Layer 2 of a small transformer language model trained on English Wikipedia (14 layers, counted from 0, width 128).
A neuron's activation on a vector x is GELU(weights . x + bias), where the dot is the dot product.
The model reads these tokens: " to" " F" "r" "id" "ays" " from" " " "17" ":"

The vector x that enters this layer's MLP at each token. A number n stands for (n - 128) times 0.026.
0 " to": 94, 99, 129, 158, 140, 114, 121, 86, 99, 130, 128, 109, 166, 147, 92, 115, 113, 133, 113, 136, 160, 135, 138, 101, 108, 175, 106, 167, 126, 136, 116, 129, 118, 113, 180, 66, 123, 158, 136, 103, 207, 148, 186, 99, 160, 126, 150, 115, 132, 98, 72, 121, 95, 167, 142, 107, 112, 60, 69, 166, 173, 140, 133, 151, 131, 100, 157, 97, 163, 137, 111, 109, 141, 167, 108, 142, 126, 172, 118, 123, 134, 41, 137, 88, 147, 117, 93, 135, 157, 116, 87, 94, 108, 154, 126, 112, 137, 129, 124, 132, 148, 174, 95, 146, 94, 151, 73, 114, 116, 177, 166, 137, 157, 116, 116, 126, 101, 77, 125, 170, 186, 110, 153, 160, 115, 138, 133, 105
1 " F": 43, 62, 116, 172, 145, 133, 46, 81, 122, 126, 97, 145, 120, 146, 90, 117, 110, 100, 130, 130, 130, 158, 152, 141, 134, 159, 114, 178, 73, 116, 121, 84, 123, 111, 153, 65, 101, 149, 126, 108, 190, 171, 192, 109, 163, 164, 155, 120, 122, 105, 117, 150, 87, 142, 140, 143, 110, 59, 79, 156, 167, 142, 119, 154, 156, 80, 135, 99, 158, 133, 88, 120, 153, 151, 142, 135, 120, 154, 118, 70, 129, 53, 162, 115, 147, 82, 98, 147, 156, 123, 97, 96, 111, 170, 139, 110, 149, 119, 100, 137, 145, 188, 74, 147, 92, 155, 101, 116, 118, 185, 177, 157, 183, 132, 110, 141, 124, 151, 135, 133, 204, 109, 129, 170, 71, 111, 148, 118
2 "r": 52, 72, 80, 138, 134, 111, 91, 94, 119, 134, 81, 121, 123, 118, 88, 81, 93, 96, 107, 124, 157, 164, 133, 138, 103, 142, 134, 202, 111, 113, 149, 112, 97, 127, 150, 102, 103, 141, 151, 113, 166, 167, 170, 114, 154, 116, 155, 97, 127, 112, 86, 158, 87, 118, 155, 146, 127, 37, 88, 152, 176, 178, 127, 167, 141, 78, 148, 110, 174, 145, 98, 97, 142, 165, 98, 122, 131, 167, 129, 104, 147, 86, 158, 110, 134, 54, 112, 148, 214, 163, 94, 88, 127, 135, 152, 108, 144, 146, 97, 113, 161, 197, 103, 156, 83, 149, 98, 132, 84, 204, 170, 154, 157, 155, 116, 151, 137, 111, 138, 123, 159, 87, 138, 165, 112, 119, 131, 121
3 "id": 60, 99, 142, 136, 153, 120, 77, 108, 144, 142, 85, 141, 143, 119, 84, 74, 119, 100, 114, 172, 145, 181, 153, 164, 88, 157, 121, 187, 75, 123, 111, 120, 107, 111, 153, 101, 102, 162, 120, 113, 143, 165, 138, 116, 143, 124, 158, 108, 139, 90, 107, 147, 116, 136, 166, 138, 115, 57, 59, 158, 178, 156, 152, 145, 105, 88, 177, 99, 165, 151, 110, 127, 131, 164, 78, 126, 112, 140, 116, 119, 121, 64, 173, 134, 150, 56, 72, 158, 218, 135, 80, 94, 129, 163, 142, 109, 122, 151, 106, 117, 146, 168, 113, 177, 75, 141, 120, 156, 126, 192, 125, 145, 173, 131, 114, 138, 148, 130, 125, 109, 245, 84, 128, 173, 61, 127, 95, 100
4 "ays": 78, 93, 114, 158, 158, 135, 105, 84, 115, 121, 105, 148, 125, 126, 88, 106, 123, 121, 104, 138, 161, 172, 147, 158, 72, 122, 120, 187, 100, 144, 104, 117, 121, 119, 124, 83, 104, 164, 185, 147, 157, 133, 141, 127, 152, 157, 155, 121, 69, 127, 100, 133, 99, 152, 157, 129, 143, 64, 64, 162, 160, 177, 131, 116, 112, 78, 172, 115, 162, 147, 121, 124, 130, 177, 86, 155, 123, 150, 134, 142, 119, 58, 157, 119, 164, 51, 104, 131, 203, 117, 96, 69, 120, 165, 141, 115, 143, 114, 103, 131, 145, 204, 96, 154, 87, 163, 51, 167, 105, 178, 175, 151, 109, 136, 99, 149, 145, 115, 115, 111, 195, 86, 136, 173, 43, 130, 114, 112
5 " from": 63, 123, 131, 167, 111, 126, 84, 81, 128, 107, 131, 129, 128, 129, 76, 109, 102, 135, 99, 131, 155, 132, 141, 100, 78, 155, 124, 192, 111, 113, 108, 119, 128, 110, 167, 71, 85, 128, 147, 122, 186, 149, 149, 116, 181, 112, 180, 152, 91, 121, 104, 119, 80, 124, 147, 134, 102, 79, 59, 186, 181, 128, 141, 133, 134, 76, 175, 109, 152, 142, 104, 124, 122, 149, 90, 133, 115, 150, 103, 132, 131, 51, 124, 110, 164, 79, 112, 123, 185, 133, 95, 97, 133, 153, 168, 105, 158, 118, 106, 129, 162, 188, 96, 179, 111, 137, 77, 154, 134, 174, 162, 138, 158, 102, 123, 137, 141, 106, 141, 130, 249, 123, 127, 147, 77, 165, 139, 120
6 " ": 75, 90, 98, 151, 128, 119, 68, 82, 134, 109, 114, 134, 122, 121, 90, 88, 101, 107, 132, 119, 147, 206, 119, 152, 87, 152, 94, 211, 74, 110, 108, 87, 100, 100, 150, 78, 110, 146, 161, 107, 162, 177, 171, 139, 156, 173, 151, 155, 127, 124, 82, 133, 85, 150, 129, 183, 121, 37, 78, 167, 175, 124, 128, 141, 137, 77, 152, 125, 143, 130, 122, 130, 130, 147, 93, 138, 116, 164, 127, 118, 122, 41, 163, 115, 116, 84, 88, 126, 178, 135, 102, 92, 116, 153, 177, 100, 167, 162, 95, 144, 173, 188, 100, 166, 121, 159, 77, 129, 92, 194, 164, 136, 157, 117, 109, 135, 148, 126, 145, 137, 224, 112, 122, 162, 87, 112, 152, 137
7 "17": 50, 109, 115, 152, 166, 119, 67, 102, 122, 131, 93, 131, 61, 134, 86, 80, 85, 121, 90, 165, 165, 180, 127, 133, 80, 178, 120, 190, 45, 139, 100, 106, 109, 113, 137, 122, 80, 155, 144, 131, 168, 164, 153, 126, 150, 171, 137, 130, 110, 126, 77, 155, 94, 159, 128, 118, 126, 64, 77, 159, 205, 156, 118, 134, 143, 91, 142, 97, 136, 130, 118, 131, 132, 141, 97, 128, 119, 164, 119, 129, 132, 44, 158, 99, 141, 77, 82, 139, 193, 127, 93, 78, 143, 165, 169, 114, 145, 134, 99, 121, 166, 171, 110, 173, 98, 129, 92, 133, 124, 203, 136, 138, 150, 157, 126, 135, 163, 72, 172, 131, 207, 110, 145, 163, 92, 118, 135, 155
8 ":": 88, 88, 105, 168, 104, 136, 91, 80, 141, 102, 96, 122, 110, 109, 91, 80, 126, 130, 106, 124, 125, 168, 131, 159, 89, 155, 124, 194, 109, 102, 102, 83, 111, 113, 159, 91, 91, 150, 141, 122, 186, 117, 166, 126, 190, 168, 162, 136, 126, 117, 49, 131, 82, 144, 131, 147, 146, 78, 76, 169, 176, 110, 144, 129, 146, 71, 135, 128, 156, 141, 119, 116, 135, 159, 77, 136, 112, 161, 130, 107, 148, 83, 164, 111, 118, 82, 89, 144, 188, 144, 105, 85, 129, 156, 135, 101, 134, 166, 75, 127, 178, 151, 100, 174, 107, 141, 52, 172, 127, 176, 164, 145, 165, 110, 87, 125, 176, 111, 154, 150, 187, 127, 149, 170, 67, 144, 128, 122

Each question shows the input weights of one neuron of the MLP. A number n stands for (n - 128) times 0.0046.

n152 (bias -0.088): 136, 140, 127, 127, 73, 134, 115, 149, 93, 136, 133, 165, 142, 137, 96, 101, 105, 169, 156, 114, 73, 101, 154, 81, 163, 116, 154, 160, 126, 97, 129, 118, 117, 139, 103, 148, 140, 133, 138, 102, 141, 85, 133, 132, 129, 105, 175, 91, 141, 126, 138, 120, 154, 115, 112, 127, 110, 115, 125, 140, 134, 108, 116, 161, 146, 147, 111, 107, 113, 129, 141, 108, 153, 175, 179, 107, 100, 149, 115, 134, 168, 142, 140, 144, 107, 114, 130, 105, 125, 120, 166, 120, 86, 164, 86, 125, 100, 161, 70, 145, 108, 107, 156, 117, 116, 142, 75, 92, 148, 161, 115, 136, 123, 103, 182, 123, 161, 126, 133, 119, 114, 108, 140, 160, 112, 121, 114, 142
On which token does it fire most? 8 ":"

n32 (bias -0.126): 126, 133, 126, 117, 111, 124, 127, 129, 140, 170, 122, 130, 121, 124, 80, 142, 164, 100, 105, 121, 157, 147, 77, 125, 172, 118, 159, 102, 96, 84, 97, 103, 156, 135, 111, 133, 135, 107, 146, 154, 99, 137, 118, 146, 186, 137, 113, 109, 189, 95, 124, 132, 157, 150, 118, 93, 110, 154, 135, 150, 135, 150, 126, 118, 138, 132, 133, 68, 105, 145, 158, 120, 149, 118, 97, 136, 107, 143, 153, 118, 129, 136, 100, 74, 89, 119, 115, 102, 76, 151, 112, 114, 141, 98, 170, 161, 139, 124, 101, 118, 140, 170, 116, 129, 88, 151, 119, 160, 150, 125, 126, 127, 117, 138, 152, 110, 135, 181, 175, 91, 103, 119, 106, 136, 160, 106, 112, 95
On which token does it fire most, and how strongly? 7 "17", at about 0.028

n302 (bias -0.249): 120, 106, 130, 103, 123, 137, 113, 130, 136, 168, 103, 83, 158, 142, 90, 121, 107, 139, 145, 101, 146, 110, 126, 109, 156, 136, 115, 120, 101, 104, 136, 129, 143, 115, 132, 117, 145, 121, 133, 114, 155, 142, 111, 115, 119, 120, 120, 127, 122, 123, 100, 119, 126, 98, 145, 114, 130, 106, 151, 130, 110, 149, 147, 141, 144, 110, 161, 115, 168, 138, 119, 127, 122, 167, 132, 109, 115, 130, 141, 128, 120, 141, 133, 149, 116, 131, 156, 136, 100, 149, 98, 74, 118, 102, 122, 156, 148, 137, 125, 164, 115, 119, 160, 101, 145, 135, 110, 124, 149, 157, 123, 129, 89, 137, 144, 165, 136, 99, 165, 108, 145, 132, 147, 142, 103, 104, 94, 130
On which token does it fire most, and how strongly? 2 "r", at about 1.3

n137 (bias -0.110): 115, 115, 134, 145, 113, 144, 116, 107, 112, 190, 131, 123, 141, 121, 153, 118, 88, 117, 164, 113, 103, 105, 165, 137, 102, 100, 164, 159, 180, 105, 178, 174, 113, 122, 139, 99, 138, 114, 125, 124, 91, 135, 104, 93, 101, 112, 104, 126, 140, 121, 163, 131, 110, 147, 163, 106, 141, 133, 132, 128, 124, 154, 82, 161, 135, 141, 116, 158, 135, 143, 163, 108, 133, 136, 114, 132, 86, 131, 125, 163, 135, 100, 123, 149, 122, 121, 98, 140, 119, 128, 99, 115, 120, 178, 142, 126, 117, 145, 152, 130, 111, 123, 131, 122, 94, 136, 152, 111, 159, 114, 80, 102, 125, 160, 139, 155, 105, 95, 132, 136, 136, 170, 91, 135, 140, 143, 78, 113
On which token does it fire most, and how strongly? 3 "id", at about 0.3

n335 (bias -0.201): 106, 160, 132, 164, 123, 133, 117, 127, 152, 135, 148, 125, 77, 107, 142, 148, 121, 127, 135, 99, 128, 120, 39, 119, 108, 143, 107, 119, 116, 119, 143, 144, 120, 140, 146, 96, 127, 90, 93, 129, 149, 158, 111, 123, 112, 96, 103, 131, 175, 131, 84, 133, 111, 104, 150, 96, 121, 139, 122, 145, 99, 113, 143, 117, 148, 127, 134, 108, 90, 129, 151, 122, 147, 138, 131, 106, 129, 130, 176, 148, 124, 159, 95, 200, 138, 134, 105, 117, 114, 120, 100, 151, 152, 120, 113, 130, 180, 96, 153, 144, 101, 133, 104, 141, 137, 100, 114, 135, 144, 175, 175, 154, 121, 120, 152, 138, 107, 114, 130, 142, 123, 109, 179, 182, 101, 108, 145, 130
Its three highest activations, in order, are on tokens 5 " from", 0 " to", 7 "17"

n232 (bias -0.122): 91, 136, 95, 120, 142, 132, 119, 111, 87, 179, 139, 100, 137, 133, 115, 133, 112, 63, 146, 114, 104, 108, 145, 102, 141, 110, 136, 156, 148, 103, 135, 94, 105, 102, 102, 117, 132, 191, 195, 100, 123, 134, 172, 127, 142, 74, 143, 152, 152, 144, 132, 150, 128, 69, 152, 63, 135, 114, 144, 153, 138, 132, 137, 105, 181, 89, 122, 149, 121, 152, 148, 142, 163, 112, 147, 149, 114, 91, 131, 182, 111, 116, 91, 143, 62, 106, 110, 135, 97, 109, 189, 128, 110, 104, 92, 157, 124, 120, 139, 82, 113, 111, 148, 137, 90, 140, 159, 143, 154, 118, 116, 105, 104, 125, 203, 111, 144, 102, 153, 170, 139, 89, 173, 177, 104, 134, 128, 131
On which token does it fire most? 2 "r"

n54 (bias -0.138): 126, 132, 157, 160, 87, 125, 106, 106, 139, 129, 133, 171, 125, 114, 129, 138, 89, 124, 143, 124, 90, 159, 146, 105, 195, 97, 136, 129, 141, 140, 125, 159, 95, 131, 150, 139, 165, 121, 139, 83, 129, 126, 92, 148, 120, 141, 150, 87, 128, 91, 143, 196, 170, 127, 102, 98, 121, 128, 153, 109, 134, 134, 73, 139, 136, 149, 107, 108, 98, 109, 95, 133, 107, 92, 152, 161, 105, 57, 92, 110, 180, 141, 125, 121, 120, 113, 149, 162, 122, 129, 115, 168, 131, 149, 94, 110, 129, 133, 134, 129, 135, 119, 68, 93, 152, 123, 104, 110, 148, 180, 158, 115, 134, 113, 148, 182, 128, 112, 99, 137, 156, 148, 135, 146, 101, 148, 138, 112
On which token does it fire most? 1 " F"

n276 (bias -0.212): 143, 113, 143, 142, 154, 140, 120, 147, 139, 127, 153, 168, 102, 137, 130, 137, 97, 147, 111, 61, 102, 78, 185, 180, 124, 109, 129, 137, 143, 186, 124, 83, 112, 109, 146, 132, 148, 184, 145, 159, 122, 80, 97, 136, 119, 108, 51, 144, 149, 159, 175, 132, 127, 129, 105, 124, 110, 145, 139, 139, 143, 134, 92, 84, 130, 111, 145, 132, 171, 116, 123, 110, 112, 110, 107, 104, 102, 141, 130, 182, 172, 148, 95, 192, 85, 106, 107, 98, 133, 123, 110, 103, 57, 110, 143, 155, 127, 114, 127, 147, 84, 148, 139, 133, 134, 114, 99, 92, 152, 102, 191, 128, 131, 161, 176, 120, 121, 149, 122, 180, 118, 127, 134, 169, 93, 148, 141, 118
On which token does it fire most, and how strongly? 4 "ays", at about 0.12

n412 (bias -0.147): 126, 108, 106, 76, 135, 116, 123, 141, 99, 105, 105, 123, 160, 83, 120, 127, 194, 170, 104, 108, 200, 119, 137, 126, 125, 108, 173, 112, 129, 84, 174, 99, 138, 117, 89, 112, 121, 142, 150, 159, 160, 132, 171, 132, 112, 113, 91, 103, 141, 170, 133, 75, 118, 153, 119, 112, 132, 91, 148, 121, 140, 114, 122, 156, 111, 132, 147, 64, 119, 165, 150, 132, 120, 111, 143, 118, 148, 139, 121, 123, 113, 166, 133, 138, 117, 117, 126, 161, 123, 95, 160, 153, 149, 143, 136, 157, 96, 168, 95, 134, 150, 134, 111, 96, 134, 106, 151, 132, 116, 142, 115, 157, 144, 105, 164, 118, 152, 126, 129, 103, 123, 107, 136, 116, 114, 109, 150, 182
On which token does it fire most? 2 "r"

n440 (bias -0.192): 179, 116, 148, 143, 85, 143, 166, 78, 132, 152, 136, 177, 106, 158, 95, 173, 151, 109, 151, 115, 141, 87, 117, 139, 129, 119, 153, 144, 162, 171, 112, 126, 114, 90, 151, 144, 117, 87, 168, 123, 161, 144, 181, 108, 148, 134, 97, 126, 139, 149, 94, 113, 164, 118, 153, 87, 132, 73, 165, 144, 156, 99, 110, 123, 173, 167, 112, 149, 118, 170, 91, 151, 99, 138, 100, 139, 68, 108, 152, 148, 149, 129, 103, 131, 77, 140, 126, 143, 128, 134, 113, 154, 110, 135, 103, 117, 115, 90, 101, 105, 101, 105, 100, 135, 109, 135, 120, 149, 160, 93, 124, 83, 115, 121, 149, 92, 175, 135, 142, 87, 142, 152, 115, 151, 131, 161, 177, 136
On which token does it fire most? 8 ":"

n135 (bias -0.218): 107, 132, 123, 128, 135, 115, 175, 139, 120, 116, 136, 110, 111, 106, 143, 103, 138, 158, 91, 83, 183, 119, 176, 147, 162, 123, 111, 94, 119, 143, 124, 85, 107, 138, 132, 148, 135, 160, 126, 168, 141, 93, 106, 119, 143, 119, 116, 115, 164, 69, 78, 141, 130, 155, 130, 145, 129, 143, 115, 85, 103, 111, 105, 113, 107, 91, 165, 155, 110, 124, 112, 93, 143, 130, 132, 160, 157, 48, 129, 136, 141, 140, 149, 145, 176, 127, 70, 74, 129, 149, 179, 93, 109, 126, 132, 134, 157, 97, 115, 100, 135, 165, 143, 136, 164, 111, 133, 143, 168, 126, 136, 174, 144, 70, 144, 129, 112, 105, 132, 138, 99, 141, 98, 145, 140, 141, 155, 154
On which token does it fire most? 8 ":"

n396 (bias -0.043): 194, 161, 154, 106, 127, 115, 133, 163, 103, 156, 132, 108, 132, 119, 168, 161, 110, 141, 146, 115, 116, 174, 91, 134, 132, 158, 181, 144, 129, 137, 118, 148, 133, 186, 133, 86, 116, 123, 139, 134, 161, 126, 115, 130, 122, 163, 137, 139, 107, 148, 86, 70, 132, 108, 107, 85, 143, 115, 107, 107, 154, 148, 90, 129, 91, 138, 126, 123, 131, 102, 118, 123, 114, 174, 149, 131, 115, 146, 151, 144, 144, 115, 119, 103, 112, 122, 125, 141, 104, 90, 97, 124, 154, 151, 148, 178, 111, 156, 137, 105, 110, 146, 147, 135, 156, 91, 126, 101, 115, 137, 93, 160, 118, 106, 102, 114, 125, 158, 126, 109, 138, 107, 117, 82, 140, 125, 109, 124
On which token does it fire most? 0 " to"

n236 (bias -0.118): 114, 136, 123, 158, 129, 121, 143, 144, 134, 151, 149, 166, 93, 119, 111, 138, 127, 108, 124, 106, 204, 118, 100, 140, 98, 111, 154, 117, 116, 100, 105, 112, 134, 117, 132, 118, 135, 106, 120, 94, 117, 153, 140, 132, 125, 105, 128, 163, 150, 45, 98, 147, 141, 130, 158, 101, 169, 96, 119, 148, 81, 127, 124, 129, 112, 134, 169, 146, 106, 150, 109, 179, 140, 115, 114, 142, 121, 125, 98, 125, 125, 127, 93, 123, 104, 111, 156, 133, 102, 119, 134, 149, 111, 129, 86, 142, 135, 116, 163, 120, 143, 141, 95, 159, 83, 97, 175, 138, 125, 118, 109, 186, 110, 149, 124, 143, 103, 148, 130, 150, 144, 163, 118, 102, 118, 115, 130, 135
On which token does it fire most, and how strongly? 3 "id", at about 0.32

n313 (bias -0.178): 118, 162, 166, 165, 103, 161, 124, 168, 114, 95, 126, 126, 93, 146, 134, 71, 116, 135, 108, 113, 124, 151, 78, 129, 129, 163, 117, 122, 137, 157, 159, 133, 122, 121, 117, 161, 107, 125, 106, 170, 141, 104, 145, 137, 173, 132, 159, 149, 87, 143, 105, 118, 146, 140, 111, 121, 155, 123, 89, 129, 71, 119, 116, 136, 107, 134, 113, 132, 134, 135, 92, 114, 135, 80, 142, 115, 137, 123, 138, 121, 146, 149, 118, 136, 155, 171, 76, 130, 80, 150, 149, 71, 94, 149, 124, 172, 146, 183, 138, 157, 158, 145, 126, 106, 162, 113, 106, 64, 154, 143, 138, 128, 97, 85, 126, 103, 126, 99, 145, 176, 85, 150, 134, 133, 152, 139, 103, 156
On which token does it fire most? 8 ":"

n367 (bias -0.038): 99, 146, 129, 187, 117, 93, 138, 107, 135, 129, 185, 142, 151, 148, 110, 151, 164, 122, 98, 119, 122, 103, 127, 129, 132, 139, 146, 119, 174, 126, 79, 150, 122, 158, 128, 168, 136, 149, 153, 122, 103, 113, 183, 128, 108, 122, 148, 116, 101, 133, 188, 144, 116, 135, 115, 149, 99, 151, 103, 140, 129, 131, 105, 84, 113, 162, 156, 142, 121, 130, 113, 141, 139, 61, 79, 151, 139, 99, 95, 168, 122, 119, 148, 134, 125, 140, 111, 108, 147, 147, 165, 118, 118, 109, 61, 102, 88, 89, 126, 123, 123, 151, 102, 154, 105, 132, 135, 123, 97, 100, 160, 155, 136, 129, 156, 149, 141, 136, 77, 162, 122, 104, 106, 155, 144, 124, 155, 163
Its two highest activations, in order, are on tokens 4 "ays", 5 " from"